Layer 3 of a small transformer language model trained on English Wikipedia (8 layers, counted from 0, width 96).
A neuron's activation on a vector x is GELU(weights . x + bias), where the dot is the dot product.
The model reads these tokens: " the" " ground" "s" " that" " conditions" " for" " a" " fair" " vote" " did" " not" " exist" ";" " the" " V" "MD" "K" " chose"

The vector x that enters this layer's MLP at each token. A number n stands for (n - 128) times 0.048.
0 " the": 111, 103, 142, 119, 142, 110, 74, 118, 152, 165, 169, 134, 113, 164, 106, 132, 113, 102, 148, 125, 181, 136, 143, 124, 124, 122, 101, 104, 116, 121, 143, 138, 156, 123, 70, 117, 147, 96, 139, 125, 102, 119, 132, 99, 153, 112, 147, 127, 95, 122, 122, 137, 132, 165, 156, 118, 103, 134, 140, 129, 142, 113, 123, 122, 140, 132, 130, 116, 150, 139, 124, 132, 129, 135, 156, 111, 137, 128, 126, 120, 136, 121, 151, 109, 129, 103, 250, 110, 136, 135, 107, 114, 66, 148, 145, 123
1 " ground": 118, 141, 126, 195, 120, 56, 104, 166, 146, 139, 172, 138, 115, 175, 113, 111, 95, 91, 52, 93, 160, 144, 107, 119, 168, 133, 140, 138, 153, 176, 143, 73, 131, 148, 86, 156, 132, 108, 126, 131, 148, 142, 149, 130, 133, 170, 112, 131, 56, 90, 111, 114, 119, 128, 120, 151, 108, 112, 114, 142, 127, 126, 142, 182, 122, 161, 132, 108, 114, 135, 112, 60, 158, 90, 109, 128, 138, 115, 96, 130, 123, 133, 115, 118, 139, 108, 187, 84, 132, 108, 177, 161, 132, 111, 122, 134
2 "s": 125, 79, 103, 183, 92, 116, 129, 117, 151, 147, 154, 93, 112, 145, 219, 83, 88, 102, 104, 97, 118, 156, 155, 149, 131, 145, 122, 138, 135, 118, 130, 137, 116, 99, 103, 111, 117, 109, 48, 104, 157, 139, 132, 106, 131, 161, 142, 116, 132, 119, 94, 141, 107, 124, 128, 153, 114, 134, 135, 176, 171, 82, 118, 173, 106, 131, 152, 117, 137, 161, 155, 98, 156, 103, 121, 198, 113, 148, 105, 102, 156, 132, 117, 82, 141, 140, 177, 113, 77, 75, 158, 137, 114, 110, 133, 117
3 " that": 173, 97, 140, 154, 116, 117, 142, 146, 136, 116, 176, 102, 143, 160, 183, 137, 122, 76, 66, 123, 160, 147, 98, 107, 81, 78, 150, 110, 144, 109, 157, 155, 108, 138, 104, 118, 150, 119, 139, 118, 123, 161, 96, 143, 138, 120, 116, 93, 131, 110, 86, 129, 87, 171, 146, 144, 137, 102, 145, 157, 160, 142, 99, 122, 131, 174, 122, 142, 190, 126, 111, 115, 148, 106, 166, 168, 100, 112, 140, 107, 167, 79, 119, 99, 135, 100, 188, 105, 98, 106, 160, 118, 44, 131, 126, 127
4 " conditions": 143, 100, 112, 150, 66, 70, 153, 161, 164, 145, 128, 126, 147, 180, 130, 86, 112, 123, 83, 99, 146, 118, 117, 118, 135, 160, 139, 133, 142, 119, 129, 124, 143, 92, 97, 137, 116, 132, 52, 127, 152, 114, 121, 138, 192, 163, 131, 104, 137, 126, 116, 132, 115, 82, 141, 128, 139, 94, 128, 120, 131, 122, 127, 180, 101, 147, 128, 113, 157, 128, 144, 90, 136, 90, 107, 163, 130, 102, 183, 125, 141, 136, 86, 99, 138, 120, 216, 108, 109, 77, 152, 150, 96, 124, 122, 120
5 " for": 142, 106, 122, 110, 117, 102, 186, 132, 170, 113, 125, 158, 96, 170, 128, 97, 129, 108, 124, 97, 117, 162, 92, 113, 103, 126, 129, 140, 164, 154, 82, 131, 130, 100, 137, 122, 103, 94, 111, 117, 125, 160, 139, 145, 159, 129, 125, 103, 108, 119, 100, 119, 130, 119, 123, 116, 115, 129, 92, 128, 131, 107, 119, 84, 132, 159, 88, 141, 144, 120, 175, 137, 136, 122, 141, 121, 151, 92, 147, 143, 116, 106, 120, 164, 126, 126, 232, 164, 108, 149, 128, 153, 83, 169, 153, 129
6 " a": 120, 148, 79, 157, 119, 112, 161, 112, 121, 170, 140, 150, 136, 135, 92, 147, 125, 124, 131, 113, 171, 157, 129, 90, 67, 127, 139, 129, 179, 119, 110, 112, 111, 83, 51, 107, 155, 118, 92, 108, 133, 130, 113, 150, 155, 157, 125, 110, 145, 137, 109, 129, 105, 153, 145, 135, 108, 136, 126, 140, 93, 115, 150, 130, 142, 143, 126, 164, 140, 163, 98, 97, 147, 122, 148, 115, 131, 152, 135, 91, 89, 136, 119, 128, 111, 102, 208, 129, 133, 160, 117, 112, 98, 150, 169, 141
7 " fair": 141, 146, 127, 179, 95, 85, 127, 126, 103, 150, 148, 163, 111, 175, 69, 106, 143, 98, 124, 92, 134, 123, 62, 134, 125, 108, 157, 127, 181, 111, 150, 131, 151, 85, 128, 151, 164, 114, 80, 133, 149, 127, 99, 153, 149, 137, 129, 77, 94, 93, 108, 144, 123, 112, 109, 144, 100, 135, 121, 156, 152, 135, 127, 181, 119, 118, 141, 73, 151, 158, 165, 162, 132, 123, 91, 116, 114, 112, 113, 108, 80, 128, 102, 113, 137, 125, 205, 119, 116, 118, 166, 151, 107, 112, 125, 133
8 " vote": 126, 100, 95, 112, 67, 102, 88, 150, 177, 166, 124, 173, 174, 147, 102, 93, 80, 117, 121, 94, 92, 115, 119, 120, 145, 118, 142, 125, 182, 131, 131, 116, 117, 89, 89, 185, 156, 93, 96, 124, 138, 156, 164, 108, 175, 146, 119, 86, 173, 151, 144, 83, 100, 84, 140, 152, 128, 152, 138, 157, 101, 161, 116, 203, 140, 139, 137, 128, 115, 124, 154, 128, 123, 85, 148, 144, 96, 121, 129, 124, 85, 70, 115, 109, 147, 124, 164, 109, 128, 71, 127, 149, 113, 174, 150, 137
9 " did": 187, 65, 141, 93, 130, 78, 170, 142, 181, 207, 116, 174, 149, 168, 133, 97, 128, 93, 94, 133, 111, 93, 145, 123, 88, 147, 97, 104, 122, 76, 119, 114, 180, 101, 126, 164, 137, 121, 169, 115, 153, 123, 148, 141, 191, 145, 137, 134, 109, 113, 112, 84, 129, 83, 98, 138, 117, 120, 91, 158, 95, 112, 128, 97, 153, 125, 109, 167, 133, 113, 141, 151, 172, 109, 105, 162, 123, 136, 136, 163, 68, 95, 102, 122, 148, 148, 166, 134, 141, 141, 108, 140, 112, 150, 155, 86
10 " not": 175, 104, 165, 74, 50, 119, 192, 157, 148, 130, 167, 137, 128, 247, 130, 102, 119, 67, 115, 118, 152, 121, 89, 129, 104, 131, 127, 90, 142, 138, 131, 132, 120, 125, 91, 110, 116, 103, 123, 102, 124, 115, 79, 151, 191, 195, 123, 138, 130, 159, 127, 112, 137, 124, 92, 115, 90, 117, 114, 131, 112, 152, 129, 138, 116, 168, 149, 163, 119, 103, 116, 127, 131, 126, 172, 130, 99, 97, 144, 149, 78, 106, 86, 124, 129, 137, 174, 127, 144, 188, 141, 113, 108, 130, 157, 189
11 " exist": 152, 70, 100, 112, 112, 118, 189, 111, 185, 102, 203, 166, 135, 126, 142, 93, 110, 143, 112, 170, 123, 117, 101, 94, 158, 132, 120, 91, 131, 113, 145, 101, 143, 135, 101, 140, 131, 150, 157, 135, 141, 132, 77, 134, 121, 139, 108, 147, 144, 125, 106, 139, 124, 74, 63, 178, 109, 127, 148, 179, 89, 146, 137, 176, 149, 202, 124, 115, 82, 150, 124, 147, 130, 89, 98, 150, 82, 87, 164, 133, 109, 79, 82, 130, 151, 129, 177, 125, 112, 154, 159, 120, 88, 137, 83, 146
12 ";": 137, 119, 122, 155, 95, 123, 167, 146, 126, 131, 138, 203, 152, 113, 150, 94, 89, 146, 118, 130, 113, 189, 89, 133, 120, 121, 136, 97, 174, 133, 103, 130, 130, 125, 107, 127, 128, 132, 143, 116, 108, 125, 110, 139, 165, 190, 122, 145, 128, 132, 125, 136, 108, 129, 120, 175, 153, 116, 154, 173, 118, 82, 131, 68, 135, 120, 150, 142, 116, 82, 101, 118, 87, 120, 98, 174, 82, 142, 135, 130, 106, 73, 164, 102, 112, 177, 177, 135, 133, 129, 141, 139, 147, 158, 111, 97
13 " the": 109, 96, 138, 140, 122, 114, 105, 111, 154, 186, 188, 135, 103, 152, 112, 133, 128, 128, 127, 103, 177, 146, 125, 134, 124, 125, 99, 100, 123, 128, 146, 125, 177, 125, 59, 134, 141, 126, 143, 125, 102, 106, 130, 131, 130, 112, 146, 118, 127, 121, 131, 132, 140, 141, 118, 121, 109, 149, 126, 125, 134, 127, 128, 133, 149, 146, 111, 113, 153, 137, 126, 108, 110, 143, 140, 94, 123, 124, 140, 134, 116, 92, 141, 116, 133, 153, 244, 116, 136, 125, 108, 86, 93, 154, 136, 121
14 " V": 123, 68, 124, 104, 143, 108, 130, 52, 116, 187, 147, 137, 134, 155, 108, 104, 175, 106, 88, 131, 98, 203, 145, 84, 105, 116, 125, 122, 114, 125, 154, 135, 157, 148, 130, 127, 157, 121, 118, 121, 151, 92, 117, 177, 172, 129, 122, 170, 173, 120, 141, 108, 143, 141, 80, 105, 138, 103, 153, 124, 140, 119, 111, 164, 100, 153, 104, 111, 124, 154, 55, 111, 127, 97, 163, 142, 149, 117, 112, 137, 93, 100, 161, 119, 122, 157, 135, 186, 86, 122, 122, 211, 117, 119, 124, 123
15 "MD": 139, 143, 130, 142, 104, 85, 139, 44, 135, 188, 164, 139, 108, 188, 82, 121, 168, 106, 123, 147, 97, 112, 166, 120, 139, 116, 156, 112, 165, 122, 112, 114, 116, 80, 103, 167, 140, 109, 95, 119, 151, 85, 134, 163, 91, 82, 102, 149, 114, 133, 157, 71, 133, 90, 155, 138, 161, 145, 162, 170, 119, 89, 97, 180, 126, 139, 132, 154, 114, 107, 67, 116, 102, 144, 161, 135, 186, 158, 96, 115, 127, 151, 126, 116, 124, 155, 126, 121, 122, 116, 152, 179, 137, 114, 146, 102
16 "K": 143, 58, 128, 107, 165, 51, 140, 59, 145, 208, 116, 126, 111, 159, 142, 76, 180, 176, 144, 150, 114, 163, 141, 145, 147, 108, 199, 135, 127, 145, 127, 143, 105, 81, 90, 148, 132, 158, 150, 125, 147, 116, 111, 149, 75, 115, 133, 157, 167, 121, 128, 54, 144, 126, 124, 109, 121, 124, 149, 153, 125, 117, 118, 155, 141, 109, 94, 150, 143, 114, 46, 144, 116, 155, 137, 151, 143, 153, 62, 95, 147, 129, 131, 93, 146, 196, 120, 117, 102, 107, 147, 170, 117, 92, 150, 115
17 " chose": 156, 62, 116, 122, 129, 107, 175, 118, 158, 157, 134, 166, 126, 153, 138, 103, 164, 116, 73, 131, 106, 90, 110, 95, 131, 154, 135, 169, 98, 114, 119, 120, 151, 92, 119, 143, 137, 137, 103, 100, 150, 120, 133, 151, 135, 145, 131, 147, 145, 106, 109, 87, 95, 87, 91, 164, 122, 86, 116, 141, 104, 135, 163, 108, 159, 144, 147, 119, 106, 110, 155, 134, 148, 107, 133, 149, 114, 124, 93, 136, 103, 70, 109, 125, 175, 136, 196, 125, 137, 135, 132, 146, 129, 168, 193, 68

Each question shows the input weights of one neuron of the MLP. A number n stands for (n - 128) times 0.0029.

n206 (bias -0.168): 136, 141, 143, 78, 114, 113, 96, 154, 144, 97, 86, 117, 123, 88, 116, 146, 98, 155, 169, 127, 131, 116, 115, 137, 145, 180, 107, 116, 167, 182, 138, 143, 169, 75, 104, 120, 196, 105, 137, 173, 95, 126, 188, 124, 125, 114, 135, 108, 122, 174, 129, 162, 143, 90, 161, 89, 107, 155, 112, 146, 134, 167, 162, 158, 136, 96, 138, 187, 116, 186, 140, 97, 139, 117, 57, 94, 122, 139, 146, 127, 135, 119, 129, 141, 80, 99, 85, 119, 119, 158, 130, 119, 99, 129, 150, 140
Its two highest activations, in order, are on tokens 8 " vote", 6 " a"

n10 (bias -0.174): 137, 180, 113, 66, 178, 128, 143, 168, 126, 148, 138, 120, 113, 74, 150, 153, 129, 128, 154, 145, 145, 96, 122, 175, 137, 102, 111, 86, 195, 100, 90, 123, 163, 154, 163, 127, 136, 144, 119, 120, 167, 157, 100, 97, 148, 111, 156, 82, 113, 167, 100, 152, 132, 102, 129, 160, 84, 82, 102, 102, 159, 120, 193, 138, 92, 86, 167, 77, 124, 113, 101, 140, 116, 159, 122, 88, 147, 98, 133, 87, 146, 153, 153, 145, 124, 88, 125, 145, 135, 116, 115, 129, 114, 159, 164, 91
Its two highest activations, in order, are on tokens 7 " fair", 0 " the"

n178 (bias -0.226): 121, 122, 129, 123, 129, 153, 69, 162, 79, 156, 145, 166, 144, 84, 122, 125, 109, 107, 160, 166, 84, 114, 180, 148, 141, 92, 166, 149, 122, 111, 101, 107, 135, 150, 223, 91, 109, 100, 135, 91, 167, 135, 95, 89, 134, 126, 119, 151, 110, 124, 103, 125, 151, 132, 159, 146, 107, 106, 119, 119, 157, 79, 152, 159, 117, 113, 142, 99, 135, 124, 125, 133, 133, 110, 144, 135, 151, 118, 114, 105, 80, 136, 139, 126, 132, 110, 144, 151, 123, 107, 124, 120, 133, 86, 110, 147
It fires most on token 2 "s"

n110 (bias -0.162): 145, 103, 101, 130, 139, 121, 99, 168, 105, 152, 164, 119, 128, 158, 106, 113, 95, 166, 107, 167, 104, 100, 127, 96, 141, 92, 105, 162, 92, 76, 102, 201, 150, 129, 109, 88, 120, 140, 151, 147, 96, 164, 172, 126, 200, 115, 116, 142, 78, 126, 151, 139, 142, 108, 121, 108, 135, 127, 129, 119, 135, 122, 108, 114, 141, 151, 134, 140, 161, 123, 133, 126, 139, 127, 81, 108, 117, 119, 156, 119, 147, 125, 119, 108, 107, 105, 159, 161, 104, 113, 162, 82, 166, 141, 191, 102
It fires most on token 9 " did"

n205 (bias -0.202): 128, 136, 114, 129, 176, 139, 147, 93, 176, 128, 110, 97, 174, 128, 127, 170, 85, 154, 145, 125, 103, 127, 115, 123, 111, 146, 108, 101, 169, 152, 126, 126, 92, 104, 132, 118, 153, 70, 127, 141, 133, 89, 165, 128, 130, 151, 145, 56, 80, 106, 134, 135, 52, 147, 134, 141, 106, 149, 125, 82, 148, 103, 150, 173, 94, 153, 140, 106, 121, 130, 120, 151, 92, 148, 119, 128, 86, 145, 138, 126, 153, 89, 189, 124, 96, 110, 141, 133, 128, 153, 126, 85, 149, 116, 159, 155
It fires most on token 6 " a"

n145 (bias -0.255): 127, 98, 106, 171, 135, 168, 128, 127, 135, 147, 145, 116, 101, 72, 154, 113, 75, 162, 116, 142, 152, 134, 126, 80, 135, 77, 127, 167, 141, 146, 131, 175, 141, 116, 155, 105, 66, 117, 198, 114, 107, 158, 134, 113, 141, 132, 101, 120, 80, 184, 98, 123, 72, 97, 106, 144, 99, 136, 155, 79, 122, 112, 159, 123, 165, 109, 153, 142, 146, 145, 182, 118, 93, 152, 116, 139, 98, 107, 137, 103, 195, 127, 107, 124, 133, 134, 148, 92, 103, 91, 111, 125, 120, 112, 187, 119
On which token does it fire most, and how strongly? 2 "s", at about 1.4

n172 (bias -0.241): 76, 163, 125, 103, 133, 98, 81, 173, 85, 129, 132, 125, 161, 148, 92, 142, 157, 146, 192, 92, 68, 119, 116, 94, 131, 165, 101, 131, 105, 79, 126, 161, 146, 107, 97, 69, 124, 149, 167, 123, 145, 147, 152, 125, 118, 152, 114, 157, 106, 157, 101, 117, 100, 116, 173, 139, 138, 111, 117, 93, 86, 125, 135, 100, 114, 142, 142, 164, 130, 138, 126, 198, 104, 152, 129, 134, 118, 121, 183, 160, 126, 54, 189, 124, 150, 104, 153, 131, 144, 150, 121, 108, 102, 116, 170, 237
Its three highest activations, in order, are on tokens 0 " the", 10 " not", 6 " a"

n16 (bias -0.367): 141, 102, 107, 114, 105, 119, 113, 181, 70, 122, 141, 131, 190, 82, 69, 131, 92, 154, 138, 172, 81, 163, 136, 104, 112, 128, 103, 131, 145, 42, 146, 181, 94, 171, 168, 115, 107, 133, 159, 124, 124, 138, 137, 153, 144, 172, 70, 141, 91, 123, 102, 194, 132, 132, 169, 193, 175, 82, 107, 132, 164, 74, 144, 166, 97, 176, 116, 155, 116, 99, 129, 166, 90, 149, 129, 115, 148, 130, 163, 121, 143, 57, 136, 102, 67, 138, 109, 159, 106, 113, 146, 89, 94, 78, 131, 138
Its three highest activations, in order, are on tokens 12 ";", 3 " that", 11 " exist"

n27 (bias -0.071): 124, 108, 162, 107, 138, 153, 133, 136, 109, 139, 152, 79, 130, 95, 159, 105, 111, 128, 117, 152, 81, 128, 116, 113, 147, 144, 115, 123, 141, 133, 111, 154, 96, 107, 144, 101, 122, 114, 148, 140, 116, 91, 148, 117, 116, 137, 160, 109, 135, 158, 164, 127, 176, 103, 180, 169, 155, 110, 95, 86, 153, 155, 151, 111, 134, 95, 127, 164, 123, 93, 135, 146, 102, 110, 108, 127, 164, 161, 116, 64, 127, 131, 174, 126, 133, 165, 136, 132, 121, 118, 146, 95, 80, 108, 146, 93
It fires most on token 16 "K"

n29 (bias -0.316): 111, 106, 127, 105, 149, 121, 79, 106, 126, 110, 143, 93, 177, 80, 112, 116, 139, 142, 139, 186, 139, 114, 113, 121, 168, 140, 129, 154, 138, 125, 121, 126, 123, 116, 197, 85, 98, 138, 188, 154, 160, 110, 144, 95, 206, 155, 124, 167, 126, 136, 110, 84, 96, 163, 133, 171, 157, 82, 94, 115, 133, 67, 133, 114, 122, 138, 149, 116, 146, 136, 140, 134, 63, 135, 139, 97, 152, 153, 138, 54, 144, 138, 146, 124, 167, 102, 111, 143, 121, 79, 125, 146, 136, 127, 137, 95
It fires most on token 14 " V"

n11 (bias 0.074): 141, 126, 149, 72, 148, 159, 118, 140, 106, 143, 119, 135, 122, 117, 113, 163, 167, 114, 159, 157, 129, 102, 94, 128, 136, 84, 98, 151, 142, 123, 141, 155, 141, 118, 133, 135, 135, 177, 129, 143, 170, 136, 119, 125, 221, 132, 138, 115, 156, 145, 102, 95, 126, 96, 121, 114, 73, 156, 121, 104, 128, 150, 110, 159, 105, 119, 135, 145, 135, 115, 98, 152, 105, 133, 125, 103, 126, 104, 119, 99, 138, 105, 143, 135, 138, 114, 150, 61, 113, 141, 129, 122, 127, 92, 150, 124
Its two highest activations, in order, are on tokens 10 " not", 7 " fair"

n212 (bias -0.064): 125, 169, 142, 109, 125, 112, 59, 119, 74, 90, 138, 151, 100, 124, 143, 134, 121, 122, 142, 165, 63, 131, 137, 146, 124, 110, 101, 121, 148, 114, 147, 115, 122, 121, 105, 137, 148, 95, 110, 104, 117, 84, 147, 162, 155, 118, 130, 83, 127, 126, 130, 138, 123, 119, 158, 162, 142, 158, 114, 85, 129, 160, 127, 136, 141, 164, 91, 151, 131, 119, 189, 137, 103, 120, 126, 119, 127, 160, 112, 128, 107, 123, 154, 100, 141, 146, 115, 109, 171, 150, 129, 139, 134, 102, 135, 165
Its three highest activations, in order, are on tokens 8 " vote", 7 " fair", 15 "MD"

n128 (bias -0.162): 172, 147, 123, 97, 129, 85, 147, 124, 122, 99, 167, 136, 169, 90, 107, 103, 106, 208, 128, 131, 159, 114, 127, 157, 105, 133, 86, 114, 91, 122, 94, 138, 135, 109, 139, 69, 95, 125, 216, 140, 159, 103, 165, 142, 171, 122, 132, 141, 110, 84, 124, 146, 115, 139, 123, 144, 151, 174, 133, 110, 147, 95, 188, 92, 137, 81, 138, 174, 150, 125, 127, 123, 112, 106, 82, 115, 150, 102, 132, 142, 148, 113, 190, 92, 108, 130, 145, 136, 138, 177, 109, 117, 67, 142, 125, 161
On which token does it fire most, and how strongly? 12 ";", at about 1.7

n39 (bias -0.132): 120, 177, 131, 132, 108, 120, 129, 114, 115, 77, 116, 99, 170, 109, 52, 108, 117, 157, 108, 109, 127, 99, 140, 123, 135, 170, 108, 82, 144, 140, 156, 122, 157, 128, 131, 100, 149, 99, 120, 184, 147, 130, 140, 128, 131, 70, 125, 103, 144, 147, 128, 98, 104, 106, 178, 131, 109, 121, 155, 132, 141, 119, 176, 111, 129, 120, 160, 129, 152, 118, 153, 163, 101, 141, 154, 115, 124, 149, 108, 113, 164, 124, 153, 140, 119, 132, 120, 133, 166, 163, 118, 127, 112, 115, 141, 125
It fires most on token 15 "MD"

n141 (bias 0.050): 125, 119, 153, 122, 144, 135, 159, 173, 124, 123, 129, 128, 182, 99, 120, 104, 68, 103, 124, 158, 96, 125, 136, 130, 138, 105, 89, 77, 126, 95, 167, 117, 116, 159, 134, 115, 123, 127, 130, 88, 144, 133, 164, 115, 194, 99, 115, 103, 65, 124, 126, 124, 107, 143, 102, 140, 102, 116, 120, 120, 152, 126, 146, 157, 131, 113, 111, 131, 140, 126, 124, 109, 129, 131, 144, 126, 161, 151, 134, 139, 159, 172, 99, 147, 118, 108, 113, 128, 117, 112, 134, 132, 169, 75, 160, 155
Its two highest activations, in order, are on tokens 1 " ground", 9 " did"

n157 (bias -0.145): 134, 118, 141, 84, 153, 115, 162, 134, 118, 136, 88, 112, 128, 107, 126, 90, 97, 93, 156, 145, 83, 115, 143, 143, 137, 131, 130, 133, 146, 122, 138, 154, 108, 116, 122, 99, 152, 128, 119, 131, 157, 103, 144, 161, 166, 126, 159, 86, 86, 112, 136, 116, 195, 109, 138, 129, 127, 109, 114, 127, 157, 124, 129, 118, 141, 87, 134, 142, 162, 134, 155, 140, 113, 140, 138, 105, 118, 141, 124, 122, 128, 111, 134, 133, 104, 105, 128, 103, 92, 171, 136, 158, 145, 94, 95, 156
It fires most on token 9 " did"

n223 (bias -0.238): 118, 125, 145, 116, 180, 146, 130, 150, 129, 116, 140, 97, 142, 95, 142, 158, 137, 163, 151, 142, 141, 131, 122, 116, 114, 136, 73, 137, 111, 153, 216, 122, 148, 84, 113, 163, 120, 162, 169, 117, 94, 120, 95, 142, 138, 139, 145, 158, 142, 120, 129, 205, 99, 157, 97, 126, 159, 140, 110, 93, 99, 189, 108, 114, 129, 151, 84, 177, 138, 131, 162, 151, 156, 136, 65, 143, 149, 135, 146, 137, 124, 85, 122, 103, 120, 164, 82, 119, 148, 114, 110, 98, 57, 155, 110, 95
Its two highest activations, in order, are on tokens 11 " exist", 13 " the"

n65 (bias -0.206): 112, 129, 160, 74, 157, 145, 132, 140, 130, 147, 155, 35, 139, 144, 125, 135, 96, 125, 126, 157, 165, 105, 74, 115, 70, 122, 114, 102, 115, 99, 205, 171, 153, 117, 132, 141, 85, 116, 190, 134, 102, 137, 165, 111, 173, 127, 181, 115, 98, 139, 94, 97, 138, 112, 136, 83, 149, 107, 168, 87, 113, 138, 42, 126, 146, 155, 228, 157, 173, 134, 152, 157, 134, 151, 105, 101, 141, 108, 144, 149, 135, 121, 105, 121, 84, 106, 119, 103, 152, 175, 121, 156, 134, 102, 148, 147
Its two highest activations, in order, are on tokens 10 " not", 0 " the"

n75 (bias -0.287): 191, 186, 151, 97, 118, 101, 103, 115, 146, 121, 143, 136, 134, 136, 153, 114, 116, 155, 124, 109, 145, 106, 107, 103, 209, 120, 175, 141, 187, 108, 123, 137, 99, 177, 177, 149, 82, 142, 138, 140, 131, 161, 108, 134, 161, 84, 149, 138, 97, 100, 109, 111, 63, 115, 157, 129, 134, 115, 111, 139, 157, 133, 151, 145, 102, 90, 152, 74, 116, 125, 148, 98, 128, 143, 120, 94, 136, 128, 107, 141, 158, 156, 121, 144, 129, 59, 116, 140, 106, 67, 111, 110, 154, 107, 179, 108
On which token does it fire most, and how strongly? 1 " ground", at about 1.2

n162 (bias -0.106): 150, 129, 146, 128, 101, 136, 98, 163, 132, 104, 154, 156, 146, 137, 105, 121, 91, 112, 152, 108, 90, 138, 141, 118, 136, 147, 131, 154, 109, 133, 114, 168, 135, 155, 118, 81, 134, 102, 117, 83, 129, 148, 120, 82, 170, 126, 126, 102, 110, 112, 153, 146, 151, 95, 153, 163, 130, 109, 126, 120, 129, 123, 138, 130, 139, 123, 101, 144, 195, 175, 202, 128, 95, 123, 117, 101, 126, 132, 182, 108, 106, 125, 83, 93, 119, 88, 88, 141, 143, 144, 138, 122, 147, 118, 184, 129
It fires most on token 8 " vote"

n46 (bias -0.119): 119, 209, 135, 138, 125, 142, 126, 105, 80, 90, 108, 151, 150, 159, 118, 87, 126, 167, 139, 136, 122, 160, 130, 98, 140, 128, 140, 144, 181, 116, 160, 154, 74, 102, 137, 128, 161, 164, 128, 105, 127, 129, 134, 129, 179, 134, 102, 116, 133, 177, 141, 106, 88, 146, 134, 154, 127, 107, 119, 116, 99, 96, 101, 111, 64, 141, 77, 137, 132, 164, 135, 154, 133, 158, 137, 119, 98, 113, 104, 139, 142, 72, 163, 160, 123, 128, 133, 140, 141, 167, 103, 119, 107, 118, 155, 112
Its three highest activations, in order, are on tokens 6 " a", 12 ";", 5 " for"

n182 (bias -0.105): 70, 138, 152, 126, 144, 158, 110, 151, 105, 113, 148, 125, 150, 132, 131, 152, 140, 119, 165, 133, 108, 115, 126, 100, 126, 138, 135, 128, 90, 100, 116, 102, 126, 147, 137, 126, 144, 137, 138, 178, 94, 148, 171, 98, 130, 131, 78, 156, 140, 137, 116, 136, 118, 128, 94, 116, 109, 153, 120, 101, 98, 145, 117, 141, 117, 141, 97, 123, 162, 162, 156, 148, 134, 166, 144, 133, 182, 124, 119, 137, 127, 77, 159, 56, 126, 122, 88, 152, 144, 109, 61, 147, 119, 137, 125, 192
It fires most on token 14 " V"

n109 (bias -0.355): 114, 129, 204, 142, 165, 131, 84, 180, 156, 128, 104, 62, 173, 113, 139, 115, 109, 225, 146, 131, 79, 78, 120, 103, 192, 108, 124, 88, 122, 145, 94, 121, 199, 115, 141, 159, 133, 186, 123, 133, 67, 140, 164, 130, 106, 64, 123, 114, 100, 150, 130, 157, 135, 157, 118, 169, 108, 141, 136, 154, 105, 125, 156, 116, 161, 145, 94, 95, 151, 100, 123, 111, 103, 128, 129, 92, 204, 107, 146, 193, 154, 143, 126, 76, 127, 136, 121, 172, 181, 74, 133, 57, 105, 75, 151, 93
It fires most on token 13 " the"

n249 (bias -0.099): 158, 135, 119, 90, 142, 129, 158, 98, 140, 122, 107, 141, 162, 117, 118, 174, 140, 120, 162, 127, 94, 138, 125, 112, 116, 152, 97, 126, 139, 169, 169, 157, 108, 87, 138, 129, 120, 111, 147, 150, 130, 119, 139, 115, 173, 157, 133, 132, 95, 127, 139, 97, 154, 82, 117, 122, 138, 180, 105, 70, 100, 110, 164, 140, 104, 124, 173, 155, 125, 100, 133, 130, 114, 104, 87, 137, 95, 92, 116, 76, 126, 73, 107, 105, 121, 135, 151, 113, 150, 161, 136, 140, 179, 123, 87, 149
It fires most on token 10 " not"

n101 (bias -0.148): 143, 94, 153, 86, 166, 147, 169, 125, 110, 105, 102, 123, 157, 129, 130, 141, 94, 133, 112, 117, 97, 80, 70, 159, 163, 148, 111, 147, 119, 142, 100, 116, 56, 146, 133, 116, 120, 107, 130, 148, 110, 108, 170, 102, 124, 143, 140, 105, 137, 172, 114, 142, 157, 120, 129, 107, 151, 182, 110, 129, 121, 142, 130, 150, 139, 151, 128, 146, 103, 156, 152, 94, 128, 132, 119, 113, 89, 168, 115, 110, 161, 126, 140, 97, 119, 79, 133, 117, 111, 170, 126, 116, 130, 92, 166, 125
It fires most on token 10 " not"

n246 (bias -0.330): 159, 140, 110, 117, 92, 98, 118, 166, 134, 132, 88, 100, 140, 118, 42, 117, 106, 160, 122, 154, 106, 144, 138, 83, 107, 115, 148, 132, 131, 126, 103, 129, 136, 185, 148, 85, 74, 148, 180, 122, 123, 160, 145, 154, 141, 148, 77, 172, 114, 152, 106, 117, 119, 130, 146, 165, 123, 143, 58, 90, 146, 127, 144, 114, 124, 126, 124, 148, 124, 94, 201, 150, 164, 132, 159, 135, 130, 141, 127, 136, 195, 117, 141, 96, 122, 112, 127, 131, 98, 119, 84, 144, 148, 115, 165, 171
Its two highest activations, in order, are on tokens 5 " for", 9 " did"

n200 (bias -0.165): 122, 162, 153, 143, 184, 143, 124, 141, 175, 119, 126, 150, 98, 150, 136, 105, 93, 202, 146, 115, 141, 112, 114, 113, 110, 70, 117, 122, 139, 91, 69, 107, 159, 132, 111, 175, 119, 147, 148, 148, 138, 157, 116, 110, 207, 138, 148, 100, 96, 106, 184, 131, 144, 143, 102, 126, 121, 148, 118, 102, 123, 112, 127, 118, 144, 112, 81, 125, 157, 121, 158, 116, 93, 138, 136, 107, 119, 109, 168, 101, 139, 158, 173, 89, 105, 134, 115, 117, 129, 150, 106, 122, 156, 117, 139, 157
It fires most on token 13 " the"

n71 (bias -0.016): 156, 122, 113, 83, 105, 97, 127, 110, 143, 123, 94, 45, 192, 132, 114, 130, 93, 143, 140, 132, 124, 123, 110, 121, 132, 133, 110, 163, 114, 150, 151, 185, 136, 105, 145, 125, 166, 84, 126, 144, 113, 153, 170, 160, 161, 113, 161, 138, 135, 146, 135, 109, 117, 137, 146, 118, 96, 170, 84, 126, 153, 130, 180, 180, 69, 124, 156, 140, 170, 129, 132, 107, 110, 57, 135, 135, 163, 79, 155, 140, 141, 127, 141, 104, 118, 107, 125, 123, 135, 131, 148, 131, 94, 95, 115, 101
On which token does it fire most, and how strongly? 4 " conditions", at about 2.2

n64 (bias -0.123): 93, 126, 128, 168, 155, 159, 131, 105, 171, 131, 139, 148, 173, 46, 111, 201, 134, 183, 141, 171, 129, 131, 102, 121, 132, 130, 84, 76, 140, 106, 128, 153, 154, 147, 136, 118, 131, 119, 145, 132, 110, 186, 137, 107, 135, 161, 76, 133, 87, 125, 155, 152, 131, 137, 146, 120, 98, 108, 142, 98, 127, 160, 164, 96, 124, 116, 168, 105, 98, 119, 98, 183, 124, 135, 87, 112, 143, 120, 144, 130, 102, 139, 139, 143, 50, 136, 140, 142, 119, 126, 125, 95, 150, 95, 133, 162
It fires most on token 12 ";"